Layer 4 of a small transformer language model trained on English Wikipedia (8 layers, counted from 0, width 128). Numbers have three digits each and are written without spaces.
Take only the direct path to the model's output, skipping the later layers: a vector added to the residual stream pushes a token's score in proportion to its dot product with that token's output vector.

Output vectors of the tokens that the questions are about. A number n stands for (n - 500) times 0.0026.
"hood": 486736538454673664623445400580945199378566813625416193805545854459467780580377515135794530369232550742591532421534370526620616723411518460241617367419449526556490859628313392597690324362623546607333749301564635371600657097476298694562396560405470624491187526713286209457237316394689547463303514368473222557238692412222357379653387564509452290479562418710498562378440342557818671537731
" Ca": 529577597498494527504633604513451514516460534393496456306412476435472467389594588564330540476429258550544562520436520355511640550566530413533577669642580617427432494387520352388420506506557501430484447578600532614562458475611643526576592446483576414430620557527522557373637379595491589385592450465529409289457454485412504440449618506431451509530332597357467458576563466445658545499509
" Coordinates": 488443831391591729970564246463497420670558557357488547418436381299564578623510748344728487329420390612349425741516310338387638573642679353358408385208501258581380708726400426635665472271496444533538260510688755536496615577561607852466270602250694515391712437516405333437444413238780352661410435373577337349448592711413272574510573538486357556618449355454491217796525299338760534569688
" Jane": 387791550480337790526663531577683504606723647407576478456630462341415541590466765491554573194473508730374781468538455307530699486576313444607699501291537360429188451456387376568627438514591523512200470232261578649484623268421556581501298670443529469429542452445488492625341472420530669528399367454530497462623435552476516417501511454362441493602535362549715423408501449490764500535537
" audience": 520622718514243426573353393470541490477498778378722387325718793561638419453656603350774645498453514569395515710743452413270546439499486564358446620330745469494497631592460462808714211374269387602404727513572524467546411362563376574493277609305294593376503457571290363495649539457560611419450601348384316362633740524554493634665490430494403330458459336601541291601395537460506419522552
" Ta": 515598625525362538585518598463479509471634621535356642392445401425484385367600476570466417462454383483550563445409483360499501494570552574623526562476413496543366545499559513473373486547572606493609536450468538677600488424618517438613445549484595524370446597595428493456568430413392478488625496536642348378506445580372530712497579492457407489466385586355580499330468448550559454495551
" Bro": 283540637498291627666702460458491436545518474269498455296475516356574416501593627312490672552361448584554647827469477490439448472584464388459458498656652405290460413445426316458505525447475409430429623520439511639546516581480505640623589518471488658456841526536456551470466568456354464179470661582505636408646516631476413570274574599504605445621361389438472423372595538600556355506554
"ju": 570653334596399483333528383656633507551366294542455482464523472352393289747524609578630706562645486484747367415711489622461561483576544728458395593474599722421392388500525380600511393355196507597433496595501697434676719442431453457421348337617542504233504576661526374557276278420486313319593252440518479460590561530446504521403400644542611304580276587436643524669635451514605478532708
" honour": 594463713307491234586575288336527473460481730462697503474431761618604486522496360286515616515677404511630668511511575371438682635424507725410496450195668339025306362567511373603430532481345777929341544409555690855335361562713372614479620596245562591417514450567502494377487420293763618462515439383360478391467401369636511422530340551413488372487591554589667394523693523397552469547470
" educated": 480726379536551374571825333365422287506652800406648432368711818551587460859420399208390620283178344677413455697804460404446488537417659368392570677170538163576477594731617479590568525297480539532196704365510405510337506413467476546510261753316600648721383516719587598471453365415622603518415369275558583272564427527700469583445184204415562368438406360822686366762750455686629482544365
"▲": 557539783396165708477521409351626334505502457556388305216366692298902478779424590530655568449484700497255519478721473318629568531734825313122847364395385508447528779711572502566682523542138390727731714568550759593363534402401250676413461924249731730502556382886277383557549388488418516506487331273437409488373568654318281439599338594493311276272696226591586437655501438548461300564298
"iro": 816625852330243409437725308558621411692579486470556246793505517265600652774656496821517446437408592313443606454873560532600642585598710199624607349047572418272082299592360653480755326266436466550529643464505437562601485473349192843558292477584738727443562296611446393469514683552182674422486520282432634559746419348290379548528336569595244534412483490350844469565230310492739422516415

Output weights of attention head 3. The head adds the sum of these rows, row i times number i of z. A number n stands for (n - 500) times 0.0011.
o0: 489560382451697559662642481671569676488674337482433288589779435488539464654476541684488241360751553825674718384645392438407469438497319660515358567361424402337393365465271164562609354493390616579613361596547639707384535282555626263525521244552575233297233664371625319392609606572384454670520361567329436566571575389813315334389355350458483444555431852568720713382665463745382598397656
o1: 482575331586437630457801517355367613542374312639157409325553454543630425409214551472590659467508488397293436772397566362528482432541553683579362483337547566394514604459410644552538893457657316293448368368565403666618373556475467353271228493625342371250452528505721435578571455765435404562698452730672576274440523600652407623486637670289475340532499475629450292672521618648804551598542
o2: 557569501625400348392330546481621540487599338493263660413438382445431533530507321529689702511375481366376514380659435342433682565448485669526438812318429664496595495386446753685226834702395450557678519445627589512532598836564766408541423415379686713346302376494298627375547445391371445579495464258295264740645478498466538716545485389393230482631427598778442626409317510465258572439639
o3: 286421420339369609452729524326906485826572282427503487449661400571381459362674347442586658253371699504432452508430598475579494654384783559521395577610528578688668590624488558690545498547659571554385542495308617437435750322592503569326711353729355490493607414432308637661417521254366458555335564319458602350309663425447455688343287280400672516674354374771563764665406217428283325428620
o4: 194390433664456480552642617715439555739422478469529722729751292600618413645667500172534534596581774477282542534501421609393645429442533481664424415718318469313393596464512472443643514595298746372364514239476308685450536733479545401404346608501382415509591258675361441595580383663410343447619442458617452661636332306318398459690487420377529712363537380845497444511255661454335461534592
o5: 427359203381322714544562615376535482412605810671299445422716761690374584565646525393424634476689439477319519674358414318500448439523410487397272458438472533528518526586342561433480335633428607553483607577468499465620513576545474451489372568572711530395448483486241671555609448618379779487560410549520496318631350442543430611489638545470585618455290606485366519284648679406427384602445
o6: 307722477492577744573609449602429416462588366575442673354776286592542389427444412471436452339640417499331529582355658232787616276533117588610509355372469694419506129615425434629423477444475508457744440642606729570597562422291592368397376557296418724757569591460449446505573609358538551775477675806403412439676608526404508451582339690505286305674565590308494469581455543497294193715479
o7: 684503588662562791529299440590406644434416456566469569316444310307488305451655781371425405443512651546833469584538441634298314617479755649575346447310517526520535666473745482501512146634419705494525531376496650627594490488360478557589371537297442458542589777418521336530532579421488441384380571430463302434469325276676587478650511654441232502340277398446408422697422701268805401613826
o8: 640349440449405460722338660431499662346412582366437457671197480516606374551904391644583571390542510150346487645579537612600756690507569461390280511384567723256723497629504443441620587639842540360565414472526486602458504664645106390222684445461330432474541484585183655260674419285534417400651520449706368557722323380337312580601415603666753325523494747310654512302349287548401654464662
o9: 570590280801675603440615582361649498458455308451580663571439413532571635413416764560673594358330382656671629395533371328504282609309880554485665706311356531569490418481389438461546556590593590140461679452642397742657568393475534368074273564392407459744351537606560512585396529323505547589555332316486715301684310523451476718431429607532661487402485483673319377557545284560469649129589
o10: 481427588541795501598515547393580434482693511529608581382740347553511458253442378512440349514630218516406280478412654523605512629477650431780535473470701641558639394579264367490443331433612611561646570518446439432666483553350576445392413544310275563361445469495493465465520644547407620474576762156526385459562448543515477380416348780149567600351535661463580322615549497467493609587627
o11: 299478417592597430353514738733583451341370550678368407520253481585502650370175573627598559513376593542410627285509369567642467486318785496703425678588465532603442598614354454537517279649743505419379345243834382569439382489277612439733474515489511439629566588379471315403360367659667650532694553645466623589424648448662330597380273397440598492287400501512652460395834478526394384436483
o12: 310440607465356455498716467584513652553442359392603448515590259544461461397473511620445497575661467478704647503471516426546291224785623379459277470476779303530746622423608451541484535498489420463208472691586459584552575426631611511506551389618329492551383304468700201594411706617516547441656413459624749550510588529204781549526489620505363313553298735349435525254387467288515494634553
o13: 574670438495347330711516502766419243452646563618516436452539506445557419427425568618294466560288391599675631602611359410559338654505471527636504600553788685269342496364513290571482600547273739509402503709445678783806386321522740423429351635533696506601462678702433489560490348519274424560422636216544444366611543369374630751484646300295584284324521476502332425300165434615615588362436
o14: 406530605441540521430621355649332489183587294501613407653379456411270246761360597617630219300723505393509559676395553525464629221558606300495434305412709356513600370523484595519617496618716584544394584672683635508589481611738440566558257488487660540564477363487271601463342819433300739736412779431415654823546238345497468426399570639339136503260677575508386609153658470360642506568620
o15: 562364446605485489378429602586468406697384545321491537716435477451319340611343530794270628614246696634515491561812560349557417462396562390651450526548277495456575501454527588484572592306722456355644437498545677261413503459468652603457622234396556563582565509637824360659546362337345638640520355427482642686437432229460361421413761605265331453421642451538497368607611235530610578757400
o16: 503610578543440539364545551756705571558414312476342502716484560589646225527323643529414378526202572342599426540580521349645620235339739384199400444430459741369561503560321394291682697461452373442523509648195745515327473755497486694458538411679671392512325603553567606694364417439602400524509662471405657380420520630450567700526081360528600335424580272562362350473454896628519429753553
o17: 164639583439539408444386485280483769475395599508560453460637425435289690532743648549464628248692499643453379480591531482587281409652591285435604513431373556232478500627602584568246522727555662478451424405524330710529519447395387818711630574609420502214718387047476580483449403618481579553600397396326364442436723523530373479786480425635480535448573503726595415374523380496483542700335
o18: 657638539215425371602459619564564594551630641347437474567478310398473385504627571448376325518541488461647463190343586528574624495536522642428677572788480570369669667516547472621488685398768585454593662487390338457556298351434471224402394554450414375613462850471440490433319448843705483724721256457341467476630518384719605399395461502508397477451487314229527360585541599436538336674430
o19: 341397696359587371464498418416332437424569658527557500347358573270633101409657472368438688387686554317669484704422429580712561583518529564344376612645472684667472603577498526604750505401354413655453382471398440620814401486526372633415365289440280401309484557554349353146668302617403435842455403515395508794644697647587549398541617494789496631616539320589416453621526531636194590479534
o20: 495612372462465402144504622357268716333261233419451531567509294333559497446531507450409439385754517432548506607649520554336579602316581592380430805716630673410469605704628459577592488242446298659241617592536459187507385553324658488540702259603544495602550383160583316733396467544549586342515548559429471519346623448675462483463593673509584691462183379519592872454618591483662587736460
o21: 388605399361484480483186599547473722638533596338460499460376511478439560683401666534457405624665355622377375443286577566459387288541632421503486730508635659425668748579389534596656470528487656439453394509520526650502537391516399522536638435615416541083644617391605322349551405601378384480648397428594438372488275720401605394456505461053369429519763479618606661596493654579507566616367
o22: 453531714501502278471501613483248336440569584371405646570694600372487595497421765536352472231507327349421474646382245634657425431581653463417492583586226341503362352473571540836743513389473461308749570386320702442692489510571452644492409727668624381475794463509442387630458252434457399699387686430549566462600582567538528521385598555545543587526500357667453441410556534551249464320579
o23: 587574418590430573485516541240389495483452627476522270409332886341395332260512563516551038727558681885607736690561681553646761578437748595440280625450504502611344570637304626796437338780333495407334497430284384453407341370498547442486590541399285598457250346472392581424466588515496494617343387729327511649670501270647672376689548415530482626310486687498364617406438424447389429826587
o24: 432519482484402452571375455587095669518664536391571607768677650510712512236432488520499591517551437315471514560685665419466654337461575419537513393514417547347499262474474433386251509624808408385428320462546494605612425319461630670619427705590584507585545368573538555320447278640651590250567602613420489626602347302584362412545211712452616630530528458456591433602281335489761644262499
o25: 409435713529620156337629443689372508417510496283471501415529631203646513476178448435625694615622584435433459541605495682458491477401555450558418563541698308679568294462423479762576261505437362630576312521769277438523670573592368653356453399758612541411798554710627309242699709434331421394529475631534472616344490460539586250294480596563426649560328433404620490413408436613461306755599
o26: 542298466474631432304520565672631399621552449816968591464622554319568432747442542376488539336523335599399597543458531150532474510537616679559447467584564295568424593491495585505446645252488482368363266373466595681548417696591606421634525191403482438577701611416513429386407268450580587721586595401513623429526622513366450577560612344522481498419373456370264678499669302709456528467170
o27: 554614367569660224355540585317528421561511417651398382515367412497609434443403538449637555387229397492752404628489576551731518533578495537502458836453660781357538467818382554392762556559486400416646238600569578588524816344514447457655220349211368740499505674339213675355882667696529443366416704382453493493396541654460359445495256556520440457535425513534286657658558299664427359447416
o28: 600772352658450558253537443346366394374850478591516678871495589472580353452294623594391460284567650656358634443331388515641546604435425532278371485746642429528473551686546636274446300530462698563438546361535587484250846411614434598563626597466512702522422621495691463356712406690765464483509408515634629523419310743485579517335461421774156538578335393486462235632375313213313404332289
o29: 600170359672464541688241721438304662224550434562506536362669540551720527538569375680336336562673442491367387368645520602476714379593756603365464559388684672600417460741359456599438194299425556434651512561560610399375404529538616261328533513337649301554499625457637495603509408268589512429540423463560480377192565425443527398616436427665422552636613671595625463526146531389543756722375
o30: 712652672650497541474450518265422509662408073337544518444472679374557331687465549335379482666311433485348476670520701699456616420571394519501644318442386373489452587554415571614446659405444446475480404401563575604513450671624412400659440323724419498263436554370672639627295637482409284380398527442751639685455515392565507361519515493633483581460439739648328652644593555660561239350324
o31: 362473700591530461487042738493398371641124396335268537706578325405519562554610605348526411540776471605583652667660769625664468513480276410372560537332429397781539532571563461666574401507446412595478392375681258552690524363464570252601521430609550682555250641437407564570517418366425582589581723675697579521484555352190515499095522428629472391567602398564424612588491506563239502452318

Each question shows a token from some text and the vector z that the head gathered there. A number n stands for (n - 500) times 0.0096.

"ising": 631581569429509385445480808541545742402605538243428405409510484390469504597386618418539432493451
Which three tokens does it push up most, strongest first? " honour", " Ta", "hood"

")": 358796623419497521610502524551502512766615619438415425377620324563403618534539783460414136582398
Pushed up most: " Bro"

" of": 430511478474538271640532505666639630438666358534709246458440311419576350418484587393420425545599
Which two tokens does it push up most, strongest first? " educated", " Coordinates"

" the": 636583387498346327603546616701607764556535469501493426411485359337353572511388740598412407559691
Pushed up most: "hood"

"hy": 629732449587466357670529435601503724677519443593672231313452451597370384501609638517518316576550
Which two tokens does it push up most, strongest first? "ju", " Bro"

" Ke": 398668555467450450604510615427595472528640391493447385342456494615463489372182612447491448379479
Pushed down most: "iro"

"\n": 234557538459476409405576556430479467483666300429583436345647411611731425406285669367660414530518
Pushed up most: "▲"

"cho": 365467615406516397448645584411622608560423597303492638387476530602593653547385671394472505618694
Pushed up most: " audience"

" and": 496684548425462350547640596465630451556568394471524400309544455710594501397384536411478549623549
Which three tokens does it push up most, strongest first? " Coordinates", "ju", " Ta"

" a": 446503478318488399492584621496500445461667373511419510465458375656506429419300583386569492468495
Pushed up most: " Ta"

" FC": 516468671450255329558427716484494501506585388382490497418495313306441546700295712291366256440590
Which three tokens does it push up most, strongest first? " honour", " Ta", "hood"

"8": 530473438446326305529545516416442507517645425385478492420420364536543567491357586347547543503324
Pushed up most: " honour"

"5": 578605335532227354612675290423509656629659400279539483387438378482518541441327638409566561435331
Pushed down most: "iro"

"ical": 681403629584433277783489553488576677459663348450600417327607315413517588505563704511520522450491
Pushed down most: " Bro"

" |": 582587481397323351507519572434468536522687438399468496424448390627560586443412638411546488459325
Pushed up most: " honour"

"ter": 411440562490510414643662544615560525530559697554480268508491316339550479371617458442744387434495
Pushed down most: " Ca"

"ation": 643570510407373178615525516450447542675750649403636273509492280571451649499430460361567351540430
Pushed up most: " Jane"

"v": 417430541356557266480541616483459397534725398391536336370513322626511489323369623437487420674525
Which two tokens does it push up most, strongest first? "▲", " Ta"

" community": 420457372554349418423494456509494627608606367609597313397357483401424408431490514487453351314540
Which three tokens does it push up most, strongest first? "hood", " educated", " Bro"

"bit": 365500620384312489644671510414474542539406736432535506251363411329707637557629495283526353567547
Pushed up most: "iro"

" ": 399572483398463356518706530498521537525648354534534428383403465592563464454401486431511494560482
Which two tokens does it push up most, strongest first? " Coordinates", " Ta"

"s": 325619591551509375457487714457510596518551508512658493279381238591534484448402655419564438616524
Which two tokens does it push up most, strongest first? "▲", " Coordinates"

" are": 360667640590533390529705576708452577572621489325484459303428552409461632396422685469686430512506
Pushed down most: "iro"

"ud": 558430551578397318588467461673491548584675463411353231319468392442566454455469586416397305420720
Pushed up most: "hood"

"9": 409528457418356491449564774374588500591655576297503493347469382470505487549401539258557513451313
Pushed up most: " honour"

"c": 454602414400459496494648550368613415512641353299493365447606540536246760540523568481623567597455
Pushed up most: " audience"

" English": 488563453371285375403545579523588503526670350497523456528409340631428466511415505350459483479462
Pushed up most: " Ca"

"t": 568496474509540398567558575515526529414771361394589372463475420440661414360428615456513378567347
Pushed up most: " educated"

" comment": 429533426372475358527610555439564484598583391611479466380467388522411529509554555432601458454465
Pushed down most: " educated"

" after": 531607583411411163523516581528581466560619257533594433367401346669448492544395582518452491599468
Which two tokens does it push up most, strongest first? "ju", " Ca"

".": 473478588471562437547588659466656512701725576440568431270468316658479407508470688453427503507585
Pushed up most: " Ta"

"i": 668584423554424371675647335689637601591672530470482419319505267363600487457597618354577353294557
Pushed up most: " Jane"

"1": 436564422450463374553713565489514515436667358556511437437412437596619481499385537426475511547457
Which three tokens does it push up most, strongest first? " Coordinates", " Ta", " Ca"

"ix": 600743320395355277639606365586632581617663550506461241369617384424459565445662691594519322631437
Pushed down most: "▲"

"'": 407524457419355491448563776372586498591654576297504494346470382470504488548399538255557515451314
Pushed up most: " honour"

" scene": 458714395492449367523525379604554588539663333491572268323353305391518318446567633404591386442355
Which two tokens does it push up most, strongest first? " educated", " Coordinates"

"form": 472477590583473470627523496390600548553739441501365568323406463529472634447465666488602291492479
Which three tokens does it push up most, strongest first? " Jane", " Ta", " Bro"

"line": 473710574372562361514686637437555467504678536568572426314411438583473507647492471473503557619499
Pushed up most: "iro"

"-": 345579447418541431615719494477617438505565292490319577381529382530355654587509483473650443353442
Pushed up most: " audience"

" modern": 438559481281420337413668633546642442429705362515519461433415358626488501569421448332529593564407
Pushed down most: " Bro"